Layer 9 of a small transformer language model trained on English Wikipedia (13 layers, counted from 0, width 64).
A neuron adds its activation times its output weights to the MLP's output. To switch it off is to set its activation to zero at one token and run the rest of the model.

Output weights of the MLP neurons that the questions are about. A number n stands for n times 0.0038.
n3: -12 -1 51 -26 -7 1 21 28 39 21 -5 14 -6 35 -57 39 -6 34 0 -22 -69 -39 30 7 -21 16 2 43 -15 14 -7 -35 3 -11 -20 47 -7 -17 -21 -41 5 15 -28 50 -37 23 19 -5 -10 42 -35 -2 -38 -19 -20 2 36 14 13 3 -55 31 16 -43
n120: -12 19 -5 -18 -24 5 29 42 6 -13 -5 0 33 -29 12 27 4 -19 20 21 3 -49 29 5 33 -29 -33 -2 3 -34 -53 16 23 31 16 3 -2 36 -35 -41 7 28 -18 -3 -19 -48 19 -32 41 35 -54 -25 -31 19 26 -8 -26 -10 20 -11 8 -53 -16 59
n139: 12 -6 -14 23 -6 33 -7 8 29 5 -32 -5 -1 -34 22 27 -13 9 27 -18 2 34 22 13 -24 78 -7 -34 16 -55 -8 -17 28 -12 5 -30 13 -10 -10 -22 -1 -20 -3 2 15 -13 8 -11 -4 7 -12 -27 -39 6 46 -9 9 -9 15 7 39 -8 -23 -47
n190: -27 8 14 0 -13 -5 26 5 -37 -3 7 3 -26 -40 17 -7 19 14 -9 32 23 8 -13 -26 -18 4 19 27 -3 -41 -8 -24 -17 -5 27 -37 -1 -21 45 10 -70 23 48 43 40 16 11 15 10 11 -25 -19 -23 10 22 4 -88 4 -11 9 -13 -23 -25 7
n204: 1 15 5 -7 -55 -35 -41 -13 -8 28 -26 11 -10 1 22 27 19 -1 27 21 38 27 -6 29 -21 -6 17 -17 17 -18 -6 11 -9 15 2 -39 -43 5 -20 -16 6 -20 9 -6 2 14 6 14 47 -7 -49 -6 -14 21 -61 20 6 -7 2 31 -41 39 -40 52
n222: -27 47 -32 47 -27 65 27 -1 -14 15 28 -39 -45 -26 7 28 -37 25 -33 8 -21 25 16 -5 0 -46 24 0 -40 32 2 -22 32 32 -12 21 -13 -12 34 -18 12 0 -18 54 -11 17 3 37 -31 -2 -8 -3 -13 65 -40 -14 -32 -16 2 51 -10 0 -29 -6
n261: -12 -56 -19 -7 18 23 16 -3 21 24 15 -1 -10 16 65 48 -3 14 -38 23 -43 -15 46 -21 38 -7 22 -32 38 -25 11 -36 -32 36 -21 -8 -13 -2 34 46 -14 17 -22 -18 -20 -23 -23 -5 -16 -26 -2 -38 25 39 11 37 -8 26 2 -74 -44 -35 5 -31
n289: 30 1 65 61 -12 -18 53 6 -22 -26 -17 -1 -20 1 -48 65 11 -31 -20 3 -44 -52 35 -16 -34 -6 7 34 -19 -3 17 -15 4 -28 19 91 6 23 7 -31 5 9 -11 26 54 -44 -29 -15 -9 -15 -19 -18 0 -16 -31 13 4 13 24 -12 23 -29 -7 -12
n317: 0 26 10 10 40 -44 8 28 2 -10 85 53 74 -25 -29 52 6 -38 14 42 -2 -37 -29 19 -12 -24 8 4 -8 38 -16 -36 -27 -3 31 -9 38 10 -6 -19 -24 -43 -4 6 9 -22 43 -8 -42 -47 1 13 -34 -21 -5 -20 15 -61 -32 -22 2 6 6 68
n328: -71 14 14 -26 -4 21 25 52 -22 40 -43 2 -6 35 -6 9 35 -6 35 -23 2 41 -26 18 -21 17 -33 14 3 16 -94 1 -52 56 8 8 -5 -8 -29 -24 7 31 -30 20 -10 13 0 43 33 24 -23 -22 -19 18 -60 18 28 10 -9 -11 16 8 -37 22
n332: 24 -10 -8 -28 -33 43 7 65 57 8 1 -4 -10 14 -19 -2 20 -37 11 -21 -12 -31 -54 30 -15 22 -9 11 -15 -5 -3 5 -58 41 -12 4 -8 37 -27 28 -17 -29 -21 23 28 61 -41 8 27 7 2 -49 29 21 7 10 12 -37 -32 32 -22 30 28 -29
n339: -63 33 17 4 -22 14 5 -20 9 -6 -8 6 7 -24 56 -51 49 63 25 8 28 15 -14 30 4 16 -53 34 -11 19 0 23 -34 25 4 -6 27 18 42 -2 7 -46 26 21 -49 10 -24 33 -17 -42 -36 -7 -10 17 -4 -33 42 -35 -77 -34 -6 20 -18 -9
n352: 4 -16 21 -26 -21 68 -5 -35 -29 7 -22 9 -53 19 -86 35 10 -4 9 -28 16 5 17 13 -14 -7 -39 15 -36 2 20 2 -48 -55 -8 52 0 -3 -12 -6 20 48 -4 -44 41 53 -12 40 39 -10 39 12 28 -53 30 35 16 -16 -1 66 -33 -41 -62 0
n367: -20 34 -12 69 -59 -45 -43 -7 -7 19 -14 21 67 -11 51 -7 -39 2 24 0 -5 -15 -2 33 12 6 -10 8 7 8 -11 -13 -5 8 -63 -19 25 -1 65 -10 -4 20 21 0 -51 -8 19 -9 46 -17 1 -5 26 -31 31 -7 -70 34 41 -39 50 -5 -64 1
n376: 21 -8 1 -11 28 6 27 24 33 0 32 55 9 -7 -1 -11 18 22 -39 -22 -3 -33 25 2 1 8 21 49 50 5 47 2 -62 -18 -31 -15 58 -6 -18 7 14 -23 -25 -68 -44 -31 19 -5 -31 11 -42 10 32 5 -37 24 -36 -36 12 4 25 24 -14 -56
n381: -21 -38 20 1 17 -18 49 -25 16 42 -5 -7 60 12 -2 1 -57 -52 49 -28 23 -63 13 78 13 7 -15 11 8 -33 -73 -5 -22 -6 52 -54 22 -13 -2 51 -2 -12 13 8 1 -40 -43 22 -27 10 30 -15 -7 58 48 -70 -9 4 -23 -6 6 25 -2 -31

Each question names a token from some text and the token that comes next. It shows the activations a of the neurons there, in the order above. A number n stands for n times 0.023.

Then comes g, the gradient of the next token's log-probability with respect to the MLP's output, scaled to length 1. A neuron's effect is roughly proportional to its activation times (output weights . g). A number n stands for n times 0.0049.

" Ni", then "co"
a: -7 -6 11 -5 -7 -1 -7 -7 -4 -7 -4 -3 -7 -7 0 -1
g: 11 34 -49 -14 -26 18 -29 6 -4 22 17 23 -6 20 25 -9 18 -42 46 38 -27 8 -14 -9 -22 23 -29 -11 -6 8 46 13 -8 -21 2 -41 -21 -19 -41 6 27 -22 -70 -33 -18 35 0 41 2 19 27 20 -14 25 13 -32 34 31 -22 5 -5 22 -15 -8
Which neuron, switched off, raises the next token's probability most? n204

"re", then "a"
a: -6 -5 -7 -6 -3 -1 -1 -3 -2 8 -3 -5 -6 -1 -7 -7
g: -62 -25 -27 -16 25 -28 1 -13 50 -18 -17 -21 -8 14 24 -40 -29 -22 24 42 -13 -4 37 22 33 3 5 -3 -11 -4 37 20 0 19 -23 -1 -6 21 -27 24 27 41 14 -8 -8 37 14 1 1 -54 50 -4 -4 0 -3 -4 -28 -15 20 16 30 -29 -11 -63
Which neuron, switched off, lowers the next token's probability most? n3

" the", then " first"
a: 47 -7 -7 -5 -4 3 -4 34 -6 -5 -7 -6 50 -5 -6 -5
g: 15 -19 48 -32 35 22 -19 -1 -40 -11 -13 -43 -37 10 23 7 -18 10 4 11 17 -4 -8 40 -21 18 -1 23 -22 29 46 32 9 51 -48 29 5 18 12 -17 -4 6 -45 -2 -27 25 -21 21 19 -41 -28 -1 -24 0 15 -24 2 -12 -18 53 -25 21 0 -46
Which two neurons, each switched off alone, lower its probability most, in order? n352, n3

"e", then " of"
a: -6 -6 -4 -1 -7 -3 -1 -6 -7 -7 -1 0 -6 0 7 -4
g: -17 16 -9 22 4 7 6 -20 -16 12 -13 23 39 10 -27 8 11 -44 -31 -18 -16 -21 -5 9 19 6 20 16 12 -80 10 -28 -22 5 24 51 41 19 9 36 14 33 15 -25 -12 1 -43 -11 -23 44 -7 -33 -4 6 -67 27 17 3 -2 18 33 -40 7 -18
Which two neurons, each switched off alone, lower its probability most, in order? n376, n204

" 19", then "26"
a: -7 -2 -3 -2 22 -2 24 -7 5 -4 -7 -5 -5 -3 -7 -5
g: -15 -13 3 -11 -1 15 13 20 -38 26 -26 -6 -12 21 9 -56 -23 -22 18 23 -13 -15 41 17 18 -34 21 -31 17 -22 4 -47 -45 39 35 44 -47 25 5 35 -28 21 -32 2 -12 -5 -8 -9 -5 -26 40 -10 13 -2 -1 23 -40 -3 47 24 49 2 -15 4
Which neuron, switched off, lowers the next token's probability most? n261

" of", then " As"
a: -7 -7 -4 -7 1 -4 -4 -5 -6 -2 -7 -7 -3 -2 -7 0
g: -1 -7 15 27 -31 14 2 31 -38 -29 4 9 -1 -3 23 -3 29 30 -11 -12 18 -19 -62 -50 -10 5 61 -44 5 6 -39 9 1 11 9 20 -22 -14 -14 11 -41 -21 52 28 -1 -18 7 -25 9 48 20 23 1 -23 -3 10 37 -28 41 1 24 -20 -5 -45
Which neuron, switched off, raises the next token's probability most? n190

" ", then "42"
a: -4 -2 -6 -1 -2 -1 -7 -3 -6 -5 -7 -6 -1 -2 -7 -7
g: -5 -19 -19 -59 -16 -4 -3 0 -20 42 -8 18 -44 55 -1 26 15 2 14 11 -3 47 23 -26 8 -32 -52 -43 -12 15 26 -12 24 -6 -51 -1 -3 34 6 -28 -7 -8 0 15 9 25 -38 41 23 1 20 -38 0 -20 16 19 -22 -31 8 -14 7 34 49 10
Which neuron, switched off, lowers the next token's probability most? n381

" ", then " |"
a: -7 17 -6 -5 -2 -1 -4 -6 -7 -5 -3 -6 -2 -5 -7 -5
g: 23 48 -20 46 -35 -22 4 20 26 -24 30 -33 21 -24 11 34 -35 25 2 24 -1 -31 -11 13 38 1 5 34 24 -1 -5 4 -47 -1 21 22 2 -37 -25 28 -28 34 -24 -26 -32 -50 23 -8 9 1 -18 15 -10 9 -21 3 7 25 -1 -11 0 -27 -64 41
Which neuron, switched off, lowers the next token's probability most? n120

"y", then "s"
a: -3 -6 -7 0 0 0 -2 0 -7 -7 -6 -3 -5 -7 -3 -3
g: -14 -30 12 15 -22 8 -31 -2 -30 40 13 20 30 -24 -2 7 -8 -16 34 -7 -11 55 -1 -30 23 -18 -21 1 -15 10 -27 30 56 18 44 32 -68 30 -40 13 -6 -21 -22 36 18 -21 -38 15 -22 -21 17 -5 0 -16 9 -15 45 2 -9 4 -4 -11 33 -40
Which two neurons, each switched off alone, lower its probability most, in order? n367, n376

"\n", then "U"
a: -7 28 8 -7 -7 33 -1 -6 14 -6 -6 -4 -7 -7 -5 -1
g: -39 11 -18 -7 -12 -4 -3 -28 -26 15 29 -41 -42 26 -31 5 16 23 2 -2 17 20 -1 -23 -19 -18 15 -24 25 -4 9 6 35 33 -27 -4 26 8 -31 7 8 62 63 7 0 23 -7 25 -13 -23 45 -16 -48 -14 -18 28 -2 -27 -24 52 28 -23 -35 -14
Which neuron, switched off, raises the next token's probability most? n120

"s", then " Un"
a: -2 0 -7 -1 0 0 -1 -1 -5 -4 -3 -2 -7 0 22 -5
g: -19 9 2 1 10 29 40 -29 17 -13 -17 -19 -13 6 -13 8 47 11 0 -13 32 6 55 -11 10 12 31 12 -7 27 18 24 24 -41 21 -10 -40 -8 15 20 -60 16 11 -35 -21 -10 -19 -22 -36 -7 22 1 -37 -10 -1 -9 -22 45 12 -8 23 -47 -64 43
Which neuron, switched off, lowers the next token's probability most? n332

" 19", then "33"
a: -1 -1 1 -7 2 -4 -1 -3 3 -7 -7 -5 1 -2 -7 -7
g: 0 -40 10 -34 23 12 3 13 -62 -34 -11 -17 -17 5 18 -20 23 -58 13 9 22 14 -14 -24 10 -15 0 -56 6 28 19 17 2 -6 -28 5 -7 -9 37 39 26 -3 28 14 6 57 -53 34 -11 9 22 -30 24 -5 -33 33 -34 -20 36 5 6 21 14 -18
Which neuron, switched off, lowers the next token's probability most? n381

" (", then "D"
a: -3 -6 -4 -6 -7 7 -7 -7 -7 -6 -1 -7 -7 -6 -3 -2
g: -63 34 6 -7 34 -9 4 4 13 -6 -14 13 -14 33 12 14 39 23 26 -29 39 8 -12 17 -63 -15 -19 -1 -23 20 0 16 -21 13 -15 -26 -28 5 35 -42 -41 24 9 -30 -44 47 1 11 11 -19 -21 -28 -36 -8 35 18 -13 39 -7 -30 28 24 9 20
Which neuron, switched off, lowers the next token's probability most? n289

"y", then " Na"
a: -3 -7 -5 -5 -3 -5 -1 0 -7 7 -6 -7 -7 -7 -6 0
g: -42 -3 -29 -1 -24 19 6 -21 7 -6 4 -7 11 24 -25 12 52 -15 10 22 42 38 -43 -1 -16 15 -77 23 -8 14 37 5 12 -4 1 -31 -16 -14 -21 0 44 22 53 10 -46 14 8 11 -27 8 15 1 -15 -9 -13 -16 4 56 -5 -44 -29 22 -26 11
Which neuron, switched off, raises the next token's probability most? n339

"t", then "ter"
a: -7 -5 -5 -7 -1 -2 -4 -5 -5 -3 -6 -3 -6 0 -2 30
g: -18 -20 22 20 5 -57 35 -13 39 7 -9 -5 13 -14 -40 2 20 26 -19 -21 3 -34 0 -48 16 -12 14 46 5 -20 7 -26 33 -19 15 19 42 55 -34 -53 -1 -26 -54 -27 29 -18 11 9 0 7 28 30 13 50 -2 -15 10 9 0 -21 -5 -22 15 0
Which neuron, switched off, raises the next token's probability most? n289

"present", then "er"
a: -4 2 11 24 -6 -2 -7 -1 -6 -5 -6 -7 -1 -5 -3 -2
g: -59 -37 14 55 -3 -14 -9 4 -15 45 -45 -6 -29 -5 19 11 -44 -10 25 -13 45 -2 52 -1 -7 36 -33 9 32 -22 -21 -15 17 -4 30 -3 3 8 -21 25 7 -55 7 0 -36 33 -31 -13 -26 -2 51 2 4 12 42 -2 8 -5 -8 -23 5 21 -1 1
Which neuron, switched off, lowers the next token's probability most? n139

"ism", then " Republic"
a: 0 0 -4 -1 -6 -4 -6 -3 -6 -4 -4 -5 -2 -1 10 -1
g: -46 -2 -20 -2 -5 -8 24 -7 76 -31 -42 -7 -49 14 14 23 3 38 20 -29 26 -23 -14 4 -13 13 15 -20 14 15 0 32 30 -39 -20 -48 -9 -5 -13 45 -4 -13 44 -21 0 36 21 27 9 23 56 -2 -4 -20 -9 -20 -5 -17 -11 5 -29 -17 -29 23
Which two neurons, each switched off alone, lower its probability most, in order? n317, n289

".", then "\n"
a: -5 -4 -7 -3 -3 5 -3 -7 27 14 -5 -2 -7 -4 12 -7
g: 4 26 -7 -6 1 -28 -35 17 -16 -10 -6 11 -11 3 -2 53 11 33 -24 27 -3 11 12 28 31 12 12 0 -66 18 -2 -31 -48 34 29 20 -13 28 32 -19 2 -61 -22 25 -19 17 12 -23 22 -7 -25 19 24 19 22 -4 -60 -22 20 -53 -20 22 6 -19
Which neuron, switched off, lowers the next token's probability most? n317

" in", then " 19"
a: 6 2 -5 17 78 15 -7 -4 -5 -7 -2 -7 0 0 -4 -7
g: 6 -37 -6 19 4 30 6 -1 -3 -17 -10 32 -18 50 25 -20 -26 28 -9 28 5 -22 25 2 25 32 -3 -15 -3 -10 -6 2 -2 15 -36 -10 -6 14 -20 -72 -30 38 12 50 12 28 -6 -6 20 4 14 -10 -22 14 -29 52 -56 -35 12 8 0 -55 -38 27
Which two neurons, each switched off alone, lower its probability most, in order? n204, n190

"an", then "ism"
a: -2 -1 -5 -7 -7 -2 9 -7 -7 0 19 -7 -6 -7 -7 0
g: 11 -4 -6 3 -10 -3 -3 12 20 31 20 26 33 -63 -7 -2 -12 -41 56 -5 -43 -12 -3 28 6 11 26 -19 25 -31 22 30 -24 35 -8 -29 -22 -4 2 -25 -20 -25 29 -10 8 -5 -31 24 3 -49 11 -46 59 -19 3 -15 7 7 10 39 11 -42 42 -10
Which neuron, switched off, lowers the next token's probability most? n332

".", then " In"
a: -7 -7 -7 -3 -7 1 -2 -7 15 2 -4 -1 -7 -2 0 -3
g: -44 -28 -4 0 9 -33 28 3 -6 -13 29 -15 18 -1 39 40 -8 -3 19 -10 34 -27 -6 -23 -67 -27 -3 -8 45 50 10 6 37 -24 9 6 2 -47 19 36 -58 12 6 -32 24 -8 -14 11 -19 15 -15 -2 -41 15 -1 2 13 10 19 17 55 -19 -25 -9
Which neuron, switched off, lowers the next token's probability most? n317

" P", then "re"
a: -5 -7 -3 -7 -6 -7 -4 -7 -6 -6 -1 -2 -3 -3 -3 -3
g: -10 35 7 -4 25 37 15 48 -9 -8 -35 -8 0 14 0 0 -54 -24 20 -20 8 32 -25 -39 18 -14 -5 20 -26 25 67 -25 -11 -35 41 8 -23 -14 -23 -6 1 43 -27 -19 -1 -9 4 -65 -3 -7 -6 61 10 34 28 -17 -2 -3 -8 -10 27 -12 -9 -15
Which neuron, switched off, lowers the next token's probability most? n204

"'", then "V"
a: -7 2 -1 -1 -4 5 -2 -7 21 -2 -6 -7 4 32 -5 -3
g: -34 16 9 6 -25 14 2 -1 19 -29 2 8 -31 50 9 -11 40 15 15 14 28 10 -35 -19 -23 17 8 42 -6 -1 -5 -18 -23 12 -25 12 1 -13 -22 -26 9 40 72 -14 -47 24 -11 -12 -30 -28 9 -2 22 -21 53 -11 -34 29 18 -57 19 23 -37 -18
Which neuron, switched off, lowers the next token's probability most? n367

",", then " \""
a: 5 -4 -7 -6 -7 -7 -3 -7 42 -4 -6 -1 -3 -1 -7 -5
g: -5 -23 21 -1 -53 4 -5 37 -33 -25 -27 29 15 -1 16 20 15 -2 -1 4 -4 36 14 8 10 -7 12 -47 -1 -36 37 6 -33 9 19 -16 31 -49 14 -42 -8 36 -9 -39 -11 -24 -22 23 3 -12 11 40 -24 -24 31 48 -23 19 18 22 -36 56 10 -29
Which neuron, switched off, raises the next token's probability most? n317

"|", then " S"
a: 45 -7 -6 -4 -7 7 -4 -6 -3 -7 6 -5 46 -7 -6 -3
g: -22 25 5 13 5 12 47 -47 -15 7 0 19 -3 -19 -12 -17 19 -7 22 -52 -31 43 15 -3 -23 -12 47 24 19 -16 -6 7 6 -30 61 -13 -46 22 -40 40 -45 -2 -4 -26 -11 -2 -53 4 43 8 17 -8 -16 31 -12 -37 17 32 10 -5 23 3 -15 7
Which neuron, switched off, raises the next token's probability most? n3

"s", then " with"
a: 0 -6 -5 -3 -3 -6 -7 -3 -7 -7 -6 0 -6 -1 84 -2
g: 29 -14 23 1 -7 36 -31 4 -54 54 21 26 36 -4 -2 -12 18 26 -23 -18 -45 -23 26 -41 21 14 -39 40 -28 10 -8 24 5 39 26 27 -29 17 0 -6 20 -29 -19 63 -26 5 -4 -1 -35 -16 -26 -24 9 30 -21 -26 -2 -3 -37 -3 10 15 -1 -18
Which neuron, switched off, lowers the next token's probability most? n376

" St", then "and"
a: -1 -7 12 -6 -4 -6 -1 -3 -2 -5 0 -7 -6 -7 0 -4
g: 24 19 2 -10 10 -11 27 -16 -62 47 26 22 20 42 -1 -18 -14 -37 26 -5 -17 -7 -32 -11 -43 -19 66 4 -19 -1 5 11 -52 -4 17 -10 8 -55 32 35 -16 -27 18 28 -30 32 26 45 16 -25 -3 4 7 6 -4 -36 -8 -3 -9 8 -4 -26 9 -7
Which neuron, switched off, lowers the next token's probability most? n120

"art", then "\""
a: 0 0 -6 -2 -1 -1 -6 0 -5 -7 -5 -6 -4 -3 -5 -7
g: 18 22 -8 -1 -4 11 33 -4 44 -19 24 42 -25 -44 -42 0 -33 -38 -9 14 22 20 16 23 40 -13 31 35 39 23 22 3 -36 -15 16 -42 -30 -35 57 -29 -28 -8 -1 -17 -5 6 -10 -13 -32 -11 -40 -20 -22 1 -26 25 16 19 0 20 38 -16 -21 16
Which neuron, switched off, lowers the next token's probability most? n328

" on", then " the"
a: -6 -2 -5 -7 -7 7 -7 -5 -7 -5 -2 -6 -7 -2 -3 -4
g: 31 61 -16 19 2 -26 4 -14 -11 76 13 -12 8 -55 -12 -31 -20 -10 1 -43 23 -20 11 -10 3 -15 -5 56 16 -26 0 -14 -10 19 33 25 3 -5 21 8 -13 -50 15 49 -5 -55 21 -10 -13 -30 4 -17 -1 11 -27 -34 4 21 8 6 -13 19 32 2
Which neuron, switched off, lowers the next token's probability most? n352

"ri", then "son"
a: -6 27 56 21 21 -3 -1 -6 -1 0 -4 -7 -3 -1 -2 -7
g: -19 -1 26 8 -24 25 -11 -31 29 15 11 1 -38 -3 31 13 8 24 8 -6 1 21 22 25 -65 29 -37 26 4 -8 -6 -5 2 -47 -18 -13 -18 13 1 -1 -10 -25 44 -14 -4 -32 1 5 -50 -6 18 -11 -5 26 5 23 -31 10 35 8 1 -40 -31 94
Which neuron, switched off, lowers the next token's probability most? n139

"|", then " W"
a: 34 -6 -6 -3 -6 9 -5 -4 0 -7 0 -7 45 -7 -5 -3
g: -16 -1 -13 29 38 9 19 -13 -10 -26 29 2 -20 11 -17 -17 12 27 -24 -8 -34 25 35 6 -12 -11 28 -10 10 -18 -23 9 -7 -7 42 -4 -40 -1 -29 44 -35 -17 14 -43 -2 -11 -13 -14 57 -10 -34 -19 -18 39 -13 -58 51 52 -27 9 14 39 6 16
Which neuron, switched off, lowers the next token's probability most? n367

"w", then "ar"
a: -1 -2 -7 -5 -3 -3 -1 -1 -1 -7 -7 -6 0 -2 -7 -7
g: -42 -29 44 14 62 -38 8 -12 -30 44 36 -7 17 -8 -24 -35 7 -35 38 -22 22 0 -20 -32 6 26 15 21 5 -42 9 -7 -19 38 -35 0 14 4 6 16 18 7 22 10 21 16 -17 -21 -38 27 13 42 37 -25 -22 22 -24 -6 -22 11 -13 -40 -9 -26
Which neuron, switched off, lowers the next token's probability most? n139

"age", then " that"
a: -1 0 -5 -3 -6 -6 -6 -1 -6 -4 -5 -3 -5 -2 -1 -4
g: -9 -9 -7 -6 -27 -18 19 21 38 1 18 16 9 -12 -22 5 -6 42 -22 -4 22 -19 -11 -4 -2 25 -22 33 -7 -47 67 -29 -19 -29 33 5 32 25 15 16 18 -59 0 -12 -28 -24 28 -19 12 -9 -26 -34 7 -8 -41 -16 -33 31 -18 -4 65 42 0 17
Which neuron, switched off, lowers the next token's probability most? n352

"th", then " term"
a: -7 0 -2 -1 -3 -6 -1 0 -1 -5 -3 -1 -5 -3 -7 0
g: -10 46 8 14 -5 -2 0 -50 21 21 -31 4 -37 23 1 18 22 0 54 -25 14 33 -51 -40 -1 0 -29 12 -10 17 -30 -16 6 3 52 -22 9 -10 9 20 -5 -26 21 -7 37 12 -7 -17 -6 -11 11 15 22 39 -8 -35 38 -31 -41 32 2 5 -14 -67
Which neuron, switched off, lowers the next token's probability most? n376

"al", then "ve"
a: -7 0 -6 -4 -3 -4 -7 -2 -4 -3 -4 -2 -7 0 -7 0
g: -20 -6 -21 3 48 45 48 40 -13 23 2 11 -22 -1 -20 -32 -19 -26 34 -15 2 39 -2 16 21 -9 -19 15 -1 -6 9 28 -30 34 -4 -8 44 60 -7 -34 60 -10 10 -14 -2 -58 -5 -14 -2 -19 4 5 -10 -16 -33 9 -25 -26 -54 -2 0 -7 21 -21
Which neuron, switched off, lowers the next token's probability most? n3

" (", then "N"
a: -7 -6 -6 -6 1 25 -7 -7 -6 -6 0 -7 -7 -7 -4 -3
g: 4 14 -10 16 15 30 -22 -38 47 -58 20 27 -49 -13 4 30 15 -7 33 13 23 16 16 -1 -38 -18 -10 21 -26 8 -3 -22 -16 -17 19 10 31 -1 -9 -17 -19 77 9 -37 -16 -8 -9 35 -3 33 2 -47 -28 4 10 41 2 -5 -13 -60 4 7 -17 -1
Which neuron, switched off, raises the next token's probability most? n352

"est", then "o"
a: -7 -4 -7 -3 -4 -1 -2 -2 -2 -4 -7 1 -1 -7 -5 -6
g: -41 5 -10 51 34 -14 -8 -14 13 21 -17 4 26 -30 -3 -20 15 -37 17 16 14 -42 -25 -11 -13 47 0 19 24 -40 34 10 35 25 -69 25 -4 21 14 -8 5 7 18 -43 -40 12 -11 -5 -23 -2 45 -6 33 15 21 -38 -22 -7 -4 10 12 4 10 -52
Which neuron, switched off, raises the next token's probability most? n367

" Be", then "ir"
a: -3 -5 -7 -2 -7 -4 -6 -6 -6 -6 0 -3 -1 0 -2 -7
g: -25 -12 10 59 25 20 17 -45 -3 -54 3 1 -16 30 -19 12 4 19 -11 20 19 -10 0 34 23 -26 35 47 -54 5 3 -23 -1 -18 -25 19 -8 -14 -19 -4 7 43 25 25 28 -4 -41 -30 24 7 -31 -15 -41 -10 -1 -56 -5 2 -8 38 28 -29 5 19
Which neuron, switched off, raises the next token's probability most? n289

"men", then "ian"
a: 0 0 -2 0 0 -7 -1 -3 -7 -7 -4 -6 -1 -2 -4 -3
g: 3 -20 -4 -6 -49 -20 26 -11 -29 28 -33 19 -21 -24 58 2 11 -38 16 -43 -6 -21 -53 -3 -53 11 -17 3 15 -39 10 -3 23 22 25 -40 -6 0 40 28 -37 16 25 10 -4 18 63 5 9 1 0 -11 37 -2 -1 6 -18 28 12 -14 -4 52 9 1
Which neuron, switched off, lowers the next token's probability most? n317

"lect", then " 15"
a: -7 -6 12 -2 -7 -3 -7 0 -3 -7 -3 3 -5 -4 -5 -3
g: 45 -10 2 -55 -34 27 -42 38 17 15 18 32 -8 2 -35 12 16 40 -23 5 -7 -47 -8 14 -19 2 -13 -3 -6 14 7 4 -25 -25 -16 -1 -13 -9 19 42 -35 -5 20 14 26 -15 2 64 -5 -13 39 37 -61 -34 -9 34 -2 -17 -3 -17 -19 -8 2 37
Which neuron, switched off, lowers the next token's probability most? n120